Layer 3 of a small transformer language model trained on English Wikipedia (11 layers, counted from 0, width 64).
A neuron's activation on a vector x is SiLU(gate . x) times (in . x), where the dot is the dot product.

Input weights of the MLP neurons that the questions are about. A number n stands for (n - 128) times 0.0067.
n4 gate: 132, 104, 125, 135, 135, 151, 120, 159, 103, 140, 139, 159, 91, 115, 117, 77, 156, 97, 88, 83, 151, 57, 90, 140, 165, 128, 133, 122, 129, 131, 138, 97, 113, 75, 159, 124, 156, 97, 150, 125, 111, 153, 118, 78, 120, 91, 113, 236, 127, 108, 177, 222, 145, 134, 127, 161, 136, 100, 96, 120, 123, 67, 115, 110
n21 gate: 204, 108, 142, 133, 142, 122, 108, 122, 97, 175, 84, 131, 161, 126, 162, 150, 153, 98, 90, 103, 99, 153, 171, 121, 125, 96, 120, 113, 46, 209, 145, 127, 118, 72, 115, 100, 138, 137, 124, 143, 120, 93, 125, 137, 155, 117, 115, 171, 99, 142, 149, 130, 79, 115, 128, 190, 75, 156, 126, 109, 79, 57, 90, 98
n38 gate: 172, 144, 131, 42, 145, 121, 129, 143, 133, 197, 104, 150, 147, 161, 63, 163, 142, 132, 108, 190, 62, 120, 129, 105, 127, 205, 129, 103, 72, 130, 144, 166, 152, 110, 159, 58, 170, 143, 157, 132, 101, 51, 185, 112, 99, 105, 130, 151, 140, 69, 140, 124, 98, 134, 158, 176, 98, 78, 129, 160, 107, 100, 98, 103
n41 gate: 184, 68, 147, 80, 93, 128, 130, 104, 120, 111, 164, 94, 107, 104, 165, 108, 128, 135, 191, 95, 130, 105, 145, 96, 127, 117, 137, 107, 108, 189, 125, 143, 136, 176, 52, 76, 90, 60, 103, 94, 113, 169, 117, 147, 101, 173, 141, 138, 101, 156, 165, 143, 115, 171, 138, 128, 122, 98, 125, 159, 143, 133, 128, 105
n47 gate: 120, 171, 104, 108, 107, 77, 146, 119, 169, 93, 180, 98, 128, 88, 126, 116, 118, 114, 122, 126, 40, 32, 125, 161, 159, 124, 153, 147, 169, 168, 92, 111, 136, 131, 152, 154, 93, 106, 113, 119, 172, 82, 144, 101, 122, 121, 152, 125, 214, 123, 123, 81, 117, 86, 120, 124, 120, 116, 190, 125, 77, 147, 103, 160
n49 gate: 104, 111, 121, 147, 74, 93, 85, 116, 130, 192, 154, 153, 89, 163, 182, 100, 154, 99, 157, 189, 133, 122, 147, 164, 110, 188, 128, 67, 78, 198, 154, 210, 134, 154, 91, 95, 70, 158, 122, 158, 78, 96, 103, 123, 136, 149, 136, 117, 190, 142, 94, 231, 49, 128, 165, 186, 177, 88, 113, 108, 85, 125, 172, 135
n57 gate: 65, 109, 118, 98, 143, 85, 136, 83, 76, 135, 98, 193, 100, 69, 173, 204, 94, 151, 104, 93, 111, 65, 153, 109, 105, 70, 92, 169, 58, 139, 112, 134, 69, 117, 61, 161, 137, 111, 118, 141, 112, 68, 104, 175, 135, 143, 94, 95, 100, 152, 144, 101, 90, 142, 155, 127, 126, 159, 133, 200, 44, 106, 35, 112
n59 gate: 144, 92, 194, 161, 144, 164, 188, 84, 132, 159, 77, 160, 125, 155, 88, 154, 104, 123, 138, 7, 154, 159, 147, 159, 159, 141, 102, 157, 150, 138, 77, 107, 146, 74, 112, 144, 103, 134, 178, 157, 106, 129, 176, 151, 152, 110, 110, 72, 109, 155, 42, 187, 136, 79, 146, 216, 109, 110, 174, 138, 132, 119, 139, 174
n86 gate: 101, 134, 118, 137, 176, 172, 76, 107, 150, 176, 168, 119, 112, 162, 147, 61, 143, 160, 125, 185, 183, 105, 143, 112, 104, 183, 196, 66, 93, 188, 163, 149, 128, 119, 104, 93, 102, 62, 87, 131, 156, 176, 135, 96, 244, 78, 145, 76, 110, 106, 134, 118, 87, 69, 117, 133, 84, 100, 146, 92, 145, 111, 134, 204
n109 gate: 38, 126, 99, 78, 117, 149, 135, 129, 163, 132, 148, 63, 134, 188, 149, 139, 137, 177, 191, 119, 123, 92, 139, 172, 106, 194, 185, 142, 59, 144, 113, 74, 167, 142, 164, 170, 104, 134, 161, 175, 109, 145, 134, 91, 203, 135, 112, 147, 121, 167, 142, 132, 135, 86, 126, 238, 123, 104, 171, 155, 81, 156, 148, 131
n119 gate: 163, 141, 187, 139, 116, 104, 74, 153, 96, 177, 71, 114, 167, 169, 104, 148, 131, 174, 146, 134, 197, 125, 85, 110, 126, 106, 136, 159, 155, 138, 81, 118, 111, 180, 170, 95, 127, 92, 154, 170, 93, 138, 183, 135, 180, 101, 168, 153, 184, 133, 124, 162, 138, 179, 109, 115, 104, 95, 93, 93, 159, 114, 138, 165
n130 gate: 162, 142, 63, 46, 137, 139, 129, 156, 79, 142, 121, 137, 129, 105, 185, 191, 109, 85, 79, 118, 127, 122, 113, 181, 128, 161, 117, 146, 88, 142, 127, 129, 164, 113, 123, 125, 110, 186, 108, 99, 83, 136, 143, 107, 175, 115, 71, 95, 148, 154, 157, 227, 161, 78, 177, 113, 80, 136, 213, 105, 87, 146, 89, 122
n168 gate: 105, 173, 120, 159, 127, 140, 174, 150, 172, 74, 140, 138, 135, 139, 156, 198, 160, 174, 191, 159, 121, 98, 177, 99, 110, 109, 124, 140, 123, 181, 142, 153, 103, 155, 124, 104, 93, 156, 109, 113, 182, 113, 129, 59, 138, 172, 102, 191, 146, 107, 56, 185, 121, 165, 149, 172, 156, 119, 153, 142, 132, 93, 91, 159
n169 gate: 115, 129, 137, 91, 172, 134, 93, 125, 129, 186, 106, 147, 133, 107, 92, 67, 54, 161, 150, 82, 126, 136, 63, 76, 186, 87, 174, 107, 159, 135, 90, 134, 132, 187, 152, 109, 116, 108, 160, 104, 124, 178, 149, 129, 74, 75, 120, 135, 174, 128, 126, 127, 225, 124, 125, 198, 173, 73, 159, 98, 144, 156, 103, 90
n4 in: 135, 130, 196, 113, 157, 101, 116, 188, 106, 131, 90, 140, 142, 111, 128, 122, 163, 99, 96, 152, 106, 117, 99, 146, 143, 109, 141, 134, 176, 105, 127, 88, 155, 94, 102, 90, 101, 141, 156, 152, 171, 156, 124, 146, 76, 122, 120, 167, 89, 83, 102, 152, 105, 145, 65, 120, 102, 124, 125, 122, 111, 81, 101, 183
n21 in: 180, 119, 149, 124, 176, 103, 139, 117, 108, 160, 122, 108, 135, 134, 155, 151, 176, 146, 126, 126, 98, 121, 192, 123, 161, 99, 151, 128, 94, 138, 129, 111, 130, 70, 150, 130, 65, 138, 145, 154, 122, 86, 152, 104, 157, 166, 122, 169, 107, 113, 145, 163, 99, 106, 183, 181, 119, 123, 78, 122, 122, 157, 154, 86
n38 in: 147, 175, 125, 58, 168, 145, 104, 127, 133, 196, 155, 134, 92, 88, 114, 125, 172, 178, 99, 159, 186, 107, 127, 144, 150, 127, 89, 100, 127, 161, 127, 146, 125, 154, 143, 124, 181, 160, 77, 119, 142, 109, 178, 127, 146, 158, 80, 187, 173, 152, 117, 135, 138, 125, 161, 105, 115, 75, 16, 118, 128, 158, 87, 110
n41 in: 97, 146, 122, 104, 150, 144, 143, 90, 98, 117, 102, 146, 200, 161, 163, 186, 111, 81, 128, 156, 124, 93, 113, 133, 150, 88, 176, 104, 160, 155, 111, 82, 94, 128, 160, 129, 123, 131, 127, 157, 137, 125, 122, 105, 179, 110, 135, 124, 158, 141, 126, 134, 157, 136, 155, 55, 105, 156, 104, 109, 124, 108, 111, 56
n47 in: 157, 187, 113, 102, 189, 137, 180, 129, 128, 104, 176, 158, 157, 113, 75, 44, 128, 163, 123, 70, 96, 102, 144, 100, 168, 102, 100, 180, 115, 46, 149, 91, 84, 113, 85, 171, 112, 44, 135, 182, 121, 117, 75, 121, 66, 140, 127, 122, 184, 114, 76, 91, 181, 114, 135, 101, 181, 115, 160, 141, 106, 58, 111, 84
n49 in: 55, 159, 73, 129, 126, 121, 178, 129, 67, 97, 90, 129, 168, 88, 158, 153, 87, 145, 175, 115, 178, 127, 175, 147, 107, 111, 158, 54, 51, 116, 126, 172, 160, 165, 133, 100, 172, 126, 59, 108, 142, 109, 114, 154, 162, 112, 46, 150, 155, 111, 139, 94, 106, 130, 153, 130, 48, 121, 81, 98, 126, 153, 125, 198
n57 in: 159, 157, 83, 122, 107, 45, 39, 115, 161, 159, 112, 130, 161, 171, 88, 123, 109, 124, 151, 119, 161, 104, 133, 113, 198, 126, 199, 135, 152, 197, 157, 95, 130, 177, 144, 172, 155, 119, 73, 105, 174, 63, 137, 130, 96, 54, 132, 83, 186, 144, 98, 145, 192, 180, 93, 113, 104, 102, 118, 119, 91, 94, 126, 150
n59 in: 129, 102, 161, 146, 176, 159, 160, 145, 150, 117, 148, 86, 186, 153, 63, 179, 57, 160, 153, 143, 136, 134, 71, 161, 65, 150, 84, 129, 83, 189, 120, 125, 124, 123, 116, 135, 76, 44, 156, 147, 123, 165, 97, 132, 130, 85, 141, 95, 126, 142, 125, 114, 142, 161, 112, 55, 92, 60, 115, 147, 175, 60, 134, 80
n86 in: 118, 128, 126, 120, 120, 62, 157, 103, 199, 166, 100, 75, 96, 122, 60, 151, 162, 161, 104, 140, 88, 186, 100, 151, 58, 129, 62, 100, 177, 62, 131, 149, 177, 177, 129, 167, 71, 123, 157, 194, 145, 140, 150, 97, 127, 140, 129, 107, 142, 155, 94, 191, 96, 136, 181, 154, 153, 81, 197, 165, 120, 164, 84, 146
n109 in: 96, 136, 143, 146, 107, 115, 52, 142, 140, 141, 132, 98, 129, 151, 201, 74, 94, 154, 142, 151, 114, 91, 161, 188, 110, 155, 177, 123, 78, 161, 97, 159, 209, 110, 111, 154, 119, 196, 86, 116, 146, 139, 210, 90, 123, 202, 119, 140, 175, 166, 116, 151, 155, 93, 112, 145, 165, 145, 151, 133, 129, 135, 105, 146
n119 in: 142, 54, 61, 119, 148, 178, 119, 81, 120, 135, 151, 176, 168, 161, 63, 140, 148, 51, 114, 77, 108, 87, 172, 161, 148, 127, 143, 87, 130, 113, 111, 177, 134, 71, 154, 109, 79, 118, 186, 94, 127, 169, 116, 130, 94, 154, 171, 133, 143, 196, 128, 85, 157, 171, 65, 128, 65, 143, 114, 59, 174, 102, 102, 86
n130 in: 178, 129, 125, 65, 101, 114, 169, 168, 128, 140, 89, 150, 123, 117, 144, 136, 142, 82, 101, 102, 137, 151, 130, 137, 67, 178, 80, 153, 129, 162, 154, 182, 167, 82, 136, 86, 125, 162, 139, 123, 138, 90, 204, 141, 203, 109, 107, 120, 133, 140, 162, 170, 168, 81, 167, 113, 118, 165, 192, 106, 136, 102, 109, 133
n168 in: 141, 56, 112, 154, 189, 141, 131, 164, 183, 99, 103, 81, 148, 87, 140, 122, 151, 82, 160, 131, 173, 116, 133, 152, 196, 114, 142, 162, 162, 150, 110, 141, 137, 187, 74, 55, 127, 175, 60, 160, 156, 59, 121, 48, 140, 102, 120, 163, 174, 163, 127, 183, 135, 110, 204, 130, 148, 137, 89, 132, 158, 125, 138, 112
n169 in: 159, 150, 154, 158, 90, 99, 104, 108, 118, 151, 135, 114, 165, 85, 87, 177, 162, 65, 103, 152, 153, 77, 136, 155, 92, 102, 114, 99, 108, 103, 173, 159, 168, 142, 158, 143, 143, 135, 125, 156, 174, 84, 94, 116, 109, 166, 137, 137, 107, 105, 145, 188, 62, 129, 81, 104, 154, 155, 185, 138, 76, 106, 138, 168

Each question shows a token from some text and the vector x that enters the MLP there. A number n stands for (n - 128) times 0.026.

"5": 122, 107, 140, 108, 145, 121, 108, 163, 140, 107, 113, 148, 122, 116, 157, 106, 151, 155, 158, 147, 113, 80, 88, 161, 134, 177, 147, 102, 150, 65, 87, 108, 149, 67, 152, 120, 85, 145, 147, 156, 94, 118, 102, 150, 139, 104, 174, 76, 146, 120, 147, 87, 123, 171, 104, 72, 130, 116, 122, 194, 179, 131, 91, 138
Which neuron fires most, and how strongly? n119, at about 0.77

"ist": 85, 191, 75, 195, 102, 92, 148, 99, 142, 121, 131, 95, 125, 114, 136, 143, 96, 174, 141, 171, 94, 112, 142, 153, 97, 123, 88, 128, 134, 74, 109, 79, 92, 112, 155, 113, 148, 103, 85, 140, 189, 158, 144, 138, 140, 82, 119, 122, 149, 139, 137, 82, 105, 99, 151, 80, 107, 128, 112, 144, 124, 118, 149, 105
Which neuron lights up most? n47

" ": 138, 84, 114, 151, 177, 72, 135, 122, 86, 110, 89, 62, 154, 125, 169, 132, 118, 122, 162, 131, 143, 85, 172, 155, 164, 136, 103, 126, 137, 95, 139, 139, 180, 105, 137, 150, 106, 106, 122, 157, 124, 171, 129, 159, 151, 114, 180, 107, 111, 104, 161, 67, 148, 143, 164, 162, 154, 95, 156, 128, 184, 130, 107, 113
Which neuron fires most, and how strongly? n38, at about 0.71

"e": 96, 138, 110, 153, 128, 68, 189, 157, 183, 107, 133, 87, 123, 114, 155, 171, 179, 123, 157, 135, 148, 101, 143, 136, 127, 133, 103, 130, 117, 131, 101, 96, 117, 85, 159, 159, 144, 146, 107, 150, 134, 91, 166, 135, 92, 128, 154, 73, 115, 114, 120, 148, 126, 128, 111, 102, 179, 153, 146, 130, 135, 137, 77, 91
The two highest activations, in order: n168, n47

"in": 150, 130, 158, 148, 151, 99, 163, 144, 111, 109, 131, 182, 127, 149, 121, 169, 111, 128, 119, 101, 163, 48, 161, 145, 159, 136, 130, 138, 164, 144, 94, 98, 105, 121, 151, 139, 104, 133, 144, 121, 87, 135, 196, 140, 129, 155, 117, 61, 138, 157, 106, 167, 84, 111, 187, 100, 151, 150, 138, 144, 144, 172, 99, 96
Which neuron fires most, and how strongly? n130, at about 2.6

" Re": 149, 106, 137, 141, 133, 75, 132, 83, 86, 96, 124, 148, 64, 135, 133, 171, 157, 121, 170, 128, 127, 85, 113, 123, 129, 90, 110, 101, 97, 119, 110, 98, 129, 133, 103, 116, 156, 130, 145, 167, 141, 115, 122, 132, 93, 145, 193, 164, 116, 92, 84, 159, 140, 155, 174, 95, 98, 133, 154, 135, 200, 152, 97, 82
Which neuron fires most, and how strongly? n41, at about 2.7

" known": 73, 134, 118, 94, 84, 126, 193, 163, 170, 138, 102, 60, 115, 145, 123, 108, 124, 177, 148, 95, 157, 116, 137, 187, 156, 167, 153, 119, 168, 105, 131, 123, 162, 129, 179, 78, 129, 110, 157, 150, 155, 154, 140, 126, 139, 135, 98, 130, 96, 98, 164, 71, 122, 138, 141, 128, 130, 123, 134, 103, 163, 120, 79, 138
The two highest activations, in order: n86, n109

" and": 115, 164, 154, 126, 158, 57, 132, 144, 124, 128, 97, 150, 152, 103, 115, 86, 130, 135, 142, 85, 194, 137, 118, 169, 101, 155, 136, 140, 182, 104, 84, 106, 160, 139, 160, 128, 140, 111, 119, 102, 127, 147, 141, 117, 94, 138, 103, 112, 70, 99, 173, 90, 121, 135, 117, 118, 127, 143, 171, 178, 157, 112, 129, 115
Which neuron fires most, and how strongly? n169, at about 0.54

" Ch": 145, 81, 119, 151, 112, 103, 120, 103, 112, 130, 165, 145, 71, 127, 135, 132, 128, 196, 135, 137, 150, 79, 118, 122, 131, 81, 151, 143, 118, 93, 152, 126, 171, 182, 114, 87, 125, 142, 162, 135, 155, 90, 67, 122, 125, 129, 185, 157, 112, 135, 192, 121, 125, 112, 144, 113, 104, 124, 76, 118, 174, 142, 58, 110
The two highest activations, in order: n130, n119

"the": 86, 193, 129, 72, 113, 124, 108, 146, 131, 120, 147, 113, 151, 138, 54, 130, 115, 155, 139, 122, 122, 89, 122, 138, 169, 118, 166, 151, 150, 139, 77, 105, 180, 111, 143, 108, 148, 118, 147, 142, 159, 172, 92, 166, 88, 136, 143, 93, 45, 82, 135, 118, 135, 122, 145, 125, 142, 136, 138, 113, 147, 171, 114, 115
Which neuron lights up most? n47

"29": 131, 104, 118, 109, 142, 103, 88, 145, 98, 101, 113, 122, 156, 106, 119, 110, 150, 135, 136, 139, 129, 69, 83, 162, 124, 166, 126, 159, 155, 85, 74, 115, 176, 100, 164, 96, 103, 126, 137, 118, 138, 105, 156, 148, 224, 111, 130, 103, 115, 102, 104, 88, 122, 124, 116, 137, 149, 113, 155, 170, 176, 118, 96, 138
Which neuron fires most, and how strongly? n109, at about 1.6

" the": 100, 164, 143, 95, 120, 102, 111, 151, 102, 145, 126, 119, 159, 118, 44, 108, 127, 136, 182, 117, 133, 115, 130, 166, 145, 150, 159, 128, 183, 122, 71, 73, 213, 132, 125, 124, 139, 111, 110, 130, 122, 138, 106, 152, 94, 129, 144, 114, 59, 95, 157, 113, 112, 130, 122, 109, 150, 142, 157, 107, 153, 164, 122, 109
The two highest activations, in order: n169, n130

"aff": 95, 199, 123, 144, 104, 71, 123, 147, 146, 148, 148, 81, 78, 158, 125, 106, 106, 148, 122, 149, 128, 117, 122, 168, 119, 143, 151, 128, 120, 132, 158, 102, 110, 109, 169, 144, 127, 186, 80, 175, 208, 141, 119, 132, 151, 171, 145, 87, 101, 107, 131, 142, 170, 133, 155, 108, 140, 97, 133, 129, 156, 114, 151, 136
The three highest activations, in order: n109, n86, n119

"ation": 124, 151, 161, 99, 131, 43, 153, 163, 173, 127, 132, 105, 112, 111, 145, 139, 134, 137, 169, 111, 134, 135, 89, 160, 111, 140, 127, 98, 144, 101, 108, 102, 157, 115, 132, 103, 132, 169, 115, 170, 162, 140, 146, 141, 143, 133, 40, 85, 118, 87, 127, 140, 110, 102, 152, 116, 148, 121, 111, 181, 126, 97, 96, 133
The three highest activations, in order: n130, n119, n109

"rit": 111, 151, 116, 88, 156, 100, 171, 96, 102, 189, 155, 87, 131, 147, 133, 152, 124, 168, 183, 141, 117, 93, 157, 166, 177, 115, 88, 132, 123, 119, 121, 100, 151, 137, 157, 97, 106, 109, 123, 127, 87, 102, 147, 135, 112, 109, 119, 96, 121, 106, 111, 72, 158, 124, 133, 66, 56, 158, 105, 165, 147, 123, 116, 89
The three highest activations, in order: n38, n47, n57

"son": 113, 115, 165, 149, 156, 68, 110, 136, 76, 123, 121, 141, 114, 134, 156, 73, 114, 142, 179, 134, 107, 93, 116, 168, 89, 138, 145, 117, 155, 147, 82, 129, 145, 75, 134, 101, 121, 139, 99, 142, 141, 72, 143, 115, 122, 94, 109, 128, 125, 106, 139, 116, 129, 163, 171, 97, 145, 102, 98, 154, 138, 134, 83, 58
Which neuron lights up most? n38

"est": 121, 172, 122, 179, 111, 89, 167, 93, 146, 189, 110, 133, 100, 156, 112, 137, 121, 105, 165, 161, 136, 139, 124, 175, 134, 155, 144, 83, 137, 131, 124, 114, 157, 141, 146, 83, 115, 121, 103, 131, 179, 119, 144, 153, 160, 123, 156, 122, 119, 136, 136, 128, 169, 114, 156, 38, 143, 147, 33, 105, 146, 120, 93, 149
The three highest activations, in order: n49, n86, n47

"ary": 75, 164, 156, 150, 130, 76, 141, 156, 156, 152, 100, 115, 109, 114, 84, 153, 124, 112, 195, 144, 119, 124, 84, 132, 83, 103, 139, 92, 155, 77, 104, 124, 160, 104, 157, 132, 132, 110, 100, 120, 168, 138, 129, 175, 92, 116, 103, 47, 108, 106, 125, 137, 137, 121, 155, 138, 153, 126, 148, 139, 159, 116, 65, 111
Which neuron lights up most? n169

"ah": 148, 136, 130, 137, 139, 72, 157, 118, 182, 124, 136, 145, 88, 165, 157, 126, 123, 180, 70, 181, 109, 101, 96, 179, 113, 129, 161, 129, 124, 115, 118, 122, 195, 126, 145, 110, 68, 128, 132, 117, 170, 132, 123, 150, 107, 62, 142, 128, 115, 116, 124, 132, 128, 168, 142, 117, 142, 99, 54, 64, 128, 122, 111, 113
The three highest activations, in order: n86, n38, n4

" Man": 78, 111, 146, 106, 87, 84, 189, 76, 77, 148, 121, 113, 103, 142, 122, 80, 132, 176, 124, 147, 138, 115, 116, 121, 124, 107, 102, 117, 118, 120, 93, 152, 180, 106, 152, 98, 160, 131, 132, 131, 160, 115, 96, 139, 118, 104, 144, 132, 126, 135, 138, 104, 124, 134, 111, 147, 104, 150, 115, 117, 210, 113, 42, 87
Which neuron lights up most? n38

"ed": 130, 104, 112, 126, 138, 55, 169, 150, 139, 155, 68, 99, 103, 154, 148, 130, 118, 138, 173, 89, 115, 61, 123, 144, 144, 156, 143, 111, 165, 106, 96, 105, 151, 135, 174, 136, 145, 119, 122, 140, 132, 117, 104, 142, 117, 127, 58, 91, 55, 93, 160, 104, 165, 150, 136, 109, 139, 150, 131, 137, 149, 129, 143, 156
The three highest activations, in order: n57, n38, n119

" on": 117, 115, 119, 121, 173, 78, 119, 83, 125, 121, 94, 154, 95, 144, 86, 116, 131, 145, 149, 100, 143, 126, 151, 135, 117, 164, 138, 76, 157, 117, 52, 125, 115, 83, 141, 122, 121, 108, 114, 89, 122, 140, 87, 144, 156, 157, 137, 136, 81, 73, 116, 157, 134, 130, 132, 145, 123, 155, 191, 156, 141, 113, 155, 118
Which neuron lights up most? n86

" was": 117, 110, 143, 127, 111, 82, 102, 145, 123, 153, 120, 115, 139, 98, 139, 125, 105, 121, 155, 93, 169, 125, 102, 113, 95, 188, 169, 109, 174, 105, 65, 169, 181, 125, 142, 130, 123, 94, 110, 170, 136, 128, 109, 112, 73, 94, 76, 127, 150, 88, 143, 80, 159, 117, 121, 113, 112, 144, 156, 111, 157, 122, 135, 103
The two highest activations, in order: n21, n119

",": 169, 109, 152, 103, 145, 76, 104, 148, 120, 135, 132, 121, 108, 129, 118, 112, 105, 171, 146, 115, 150, 122, 124, 177, 81, 184, 100, 117, 141, 115, 128, 102, 162, 139, 140, 143, 170, 77, 149, 133, 98, 150, 138, 99, 89, 87, 122, 155, 134, 118, 181, 88, 109, 152, 128, 95, 143, 169, 186, 170, 186, 110, 89, 105
Which neuron fires most, and how strongly? n21, at about 0.56

"ure": 26, 131, 132, 123, 118, 114, 134, 163, 130, 147, 114, 124, 97, 128, 84, 170, 109, 168, 173, 180, 160, 109, 108, 156, 119, 128, 167, 94, 129, 138, 94, 138, 125, 72, 163, 118, 178, 151, 96, 147, 100, 123, 96, 122, 138, 93, 105, 113, 119, 69, 123, 159, 132, 136, 186, 156, 145, 143, 89, 124, 164, 123, 109, 132
The two highest activations, in order: n49, n38

" N": 191, 133, 131, 104, 98, 67, 140, 83, 90, 108, 116, 139, 164, 154, 135, 142, 131, 147, 207, 134, 173, 159, 142, 127, 155, 130, 128, 147, 126, 79, 140, 160, 100, 164, 112, 102, 94, 165, 112, 118, 117, 129, 84, 136, 139, 93, 151, 118, 99, 134, 166, 107, 132, 144, 175, 141, 133, 114, 160, 135, 187, 146, 91, 82
The three highest activations, in order: n41, n109, n4

" B": 112, 110, 143, 163, 150, 62, 112, 76, 104, 104, 127, 121, 100, 143, 107, 121, 126, 144, 137, 121, 187, 99, 108, 142, 108, 112, 161, 167, 146, 107, 169, 128, 127, 161, 98, 116, 160, 155, 125, 164, 193, 110, 93, 101, 136, 163, 162, 111, 124, 141, 153, 108, 161, 117, 132, 78, 174, 129, 144, 95, 179, 112, 141, 93
Which neuron lights up most? n49

"ing": 87, 128, 117, 127, 162, 58, 171, 130, 182, 147, 94, 117, 92, 129, 148, 110, 123, 95, 175, 101, 137, 82, 79, 139, 139, 145, 154, 90, 157, 128, 90, 92, 139, 103, 149, 123, 154, 113, 82, 156, 89, 146, 119, 104, 108, 132, 91, 93, 69, 94, 135, 149, 105, 145, 142, 120, 142, 125, 65, 140, 153, 119, 125, 133
Which neuron lights up most? n4

"ue": 94, 104, 111, 136, 146, 89, 174, 120, 212, 87, 101, 134, 104, 141, 108, 128, 141, 137, 199, 128, 146, 80, 85, 164, 100, 168, 149, 100, 146, 135, 118, 110, 145, 84, 133, 119, 192, 146, 92, 148, 166, 153, 146, 105, 120, 96, 137, 94, 74, 99, 118, 122, 115, 141, 162, 114, 142, 160, 134, 149, 168, 115, 126, 90
The two highest activations, in order: n168, n86

" un": 143, 155, 148, 109, 115, 92, 141, 133, 82, 94, 116, 94, 72, 136, 139, 127, 108, 127, 108, 130, 160, 109, 166, 134, 136, 127, 110, 36, 149, 88, 114, 142, 168, 140, 168, 127, 162, 103, 166, 96, 163, 127, 111, 145, 114, 141, 168, 107, 129, 132, 116, 157, 199, 136, 119, 105, 82, 155, 96, 148, 212, 137, 126, 122
Which neuron lights up most? n119

" sec": 139, 136, 123, 131, 146, 122, 132, 73, 81, 149, 87, 88, 87, 86, 149, 97, 122, 124, 146, 160, 112, 129, 158, 132, 184, 88, 161, 99, 90, 81, 136, 123, 86, 110, 152, 91, 167, 84, 112, 141, 194, 120, 88, 135, 130, 114, 129, 84, 118, 129, 179, 107, 106, 83, 158, 127, 122, 163, 138, 129, 141, 92, 122, 140
Which neuron fires most, and how strongly? n21, at about 2.1

" M": 153, 127, 129, 128, 95, 67, 107, 70, 79, 118, 103, 116, 95, 157, 112, 120, 172, 147, 118, 145, 157, 129, 140, 107, 141, 121, 144, 182, 143, 97, 154, 113, 131, 132, 140, 116, 143, 173, 96, 138, 113, 130, 82, 137, 144, 124, 193, 116, 191, 107, 188, 124, 139, 112, 138, 135, 131, 153, 147, 91, 175, 137, 103, 90
Which neuron fires most, and how strongly? n59, at about 0.68

" line": 128, 96, 174, 144, 134, 64, 151, 112, 106, 95, 146, 149, 87, 129, 163, 83, 128, 140, 141, 136, 110, 138, 123, 126, 105, 202, 148, 122, 170, 79, 101, 167, 121, 117, 132, 76, 132, 117, 121, 176, 144, 139, 179, 116, 108, 119, 99, 92, 97, 128, 137, 208, 138, 86, 136, 146, 128, 123, 104, 148, 162, 133, 115, 115
Which neuron fires most, and how strongly? n86, at about 1.3

"r": 108, 111, 157, 139, 156, 81, 99, 112, 85, 114, 81, 128, 151, 165, 158, 180, 152, 153, 126, 123, 110, 160, 114, 141, 132, 106, 138, 125, 94, 117, 148, 127, 134, 119, 163, 93, 160, 121, 121, 150, 144, 53, 182, 135, 115, 157, 129, 106, 96, 130, 108, 126, 106, 118, 139, 95, 166, 130, 139, 135, 161, 183, 60, 154
Which neuron lights up most? n21

"y": 126, 172, 114, 138, 159, 80, 137, 160, 182, 150, 125, 127, 147, 145, 108, 158, 150, 143, 73, 107, 158, 110, 110, 128, 140, 121, 131, 119, 87, 135, 133, 137, 85, 128, 145, 94, 70, 128, 138, 106, 165, 122, 139, 119, 98, 72, 118, 13, 149, 84, 130, 151, 128, 118, 114, 143, 157, 145, 124, 132, 126, 131, 85, 72
The three highest activations, in order: n57, n47, n86

"nt": 109, 153, 122, 185, 123, 74, 156, 121, 131, 179, 200, 128, 96, 110, 106, 144, 119, 119, 161, 176, 156, 155, 150, 112, 117, 171, 140, 111, 111, 63, 126, 94, 138, 140, 157, 126, 138, 121, 160, 135, 169, 117, 138, 170, 141, 130, 119, 115, 83, 175, 151, 110, 151, 121, 211, 104, 144, 153, 127, 171, 121, 137, 128, 130
The three highest activations, in order: n119, n4, n168

"el": 145, 139, 139, 156, 147, 70, 122, 168, 127, 135, 94, 141, 98, 180, 160, 144, 154, 139, 120, 183, 136, 77, 128, 135, 106, 140, 161, 134, 123, 94, 119, 120, 103, 116, 119, 102, 160, 133, 141, 154, 182, 113, 180, 183, 72, 78, 111, 134, 113, 125, 103, 120, 99, 161, 106, 79, 105, 147, 78, 150, 128, 157, 120, 115
The two highest activations, in order: n38, n57

"z": 156, 123, 128, 156, 140, 75, 157, 146, 143, 101, 119, 136, 158, 174, 139, 145, 118, 148, 147, 174, 127, 168, 180, 173, 121, 156, 140, 185, 113, 167, 131, 97, 163, 134, 173, 127, 131, 117, 118, 132, 141, 156, 108, 109, 97, 114, 144, 79, 123, 105, 136, 125, 209, 157, 139, 52, 107, 125, 113, 138, 114, 128, 80, 91
Which neuron fires most, and how strongly? n169, at about 0.39

" do": 170, 110, 121, 81, 124, 150, 115, 122, 132, 137, 83, 160, 139, 88, 97, 138, 139, 165, 152, 164, 157, 152, 155, 145, 191, 147, 119, 122, 142, 70, 134, 105, 151, 125, 135, 117, 169, 119, 172, 149, 154, 172, 143, 146, 106, 127, 147, 101, 125, 157, 107, 151, 134, 157, 129, 171, 157, 187, 123, 145, 159, 117, 117, 37
Which neuron lights up most? n38

"s": 111, 75, 115, 103, 144, 70, 162, 187, 147, 118, 119, 142, 129, 147, 115, 126, 115, 132, 185, 131, 148, 113, 152, 132, 115, 138, 116, 148, 106, 157, 145, 87, 147, 136, 139, 127, 107, 142, 122, 169, 171, 133, 120, 114, 90, 143, 104, 29, 95, 94, 136, 141, 106, 141, 91, 169, 155, 137, 109, 208, 143, 110, 103, 121
The two highest activations, in order: n57, n59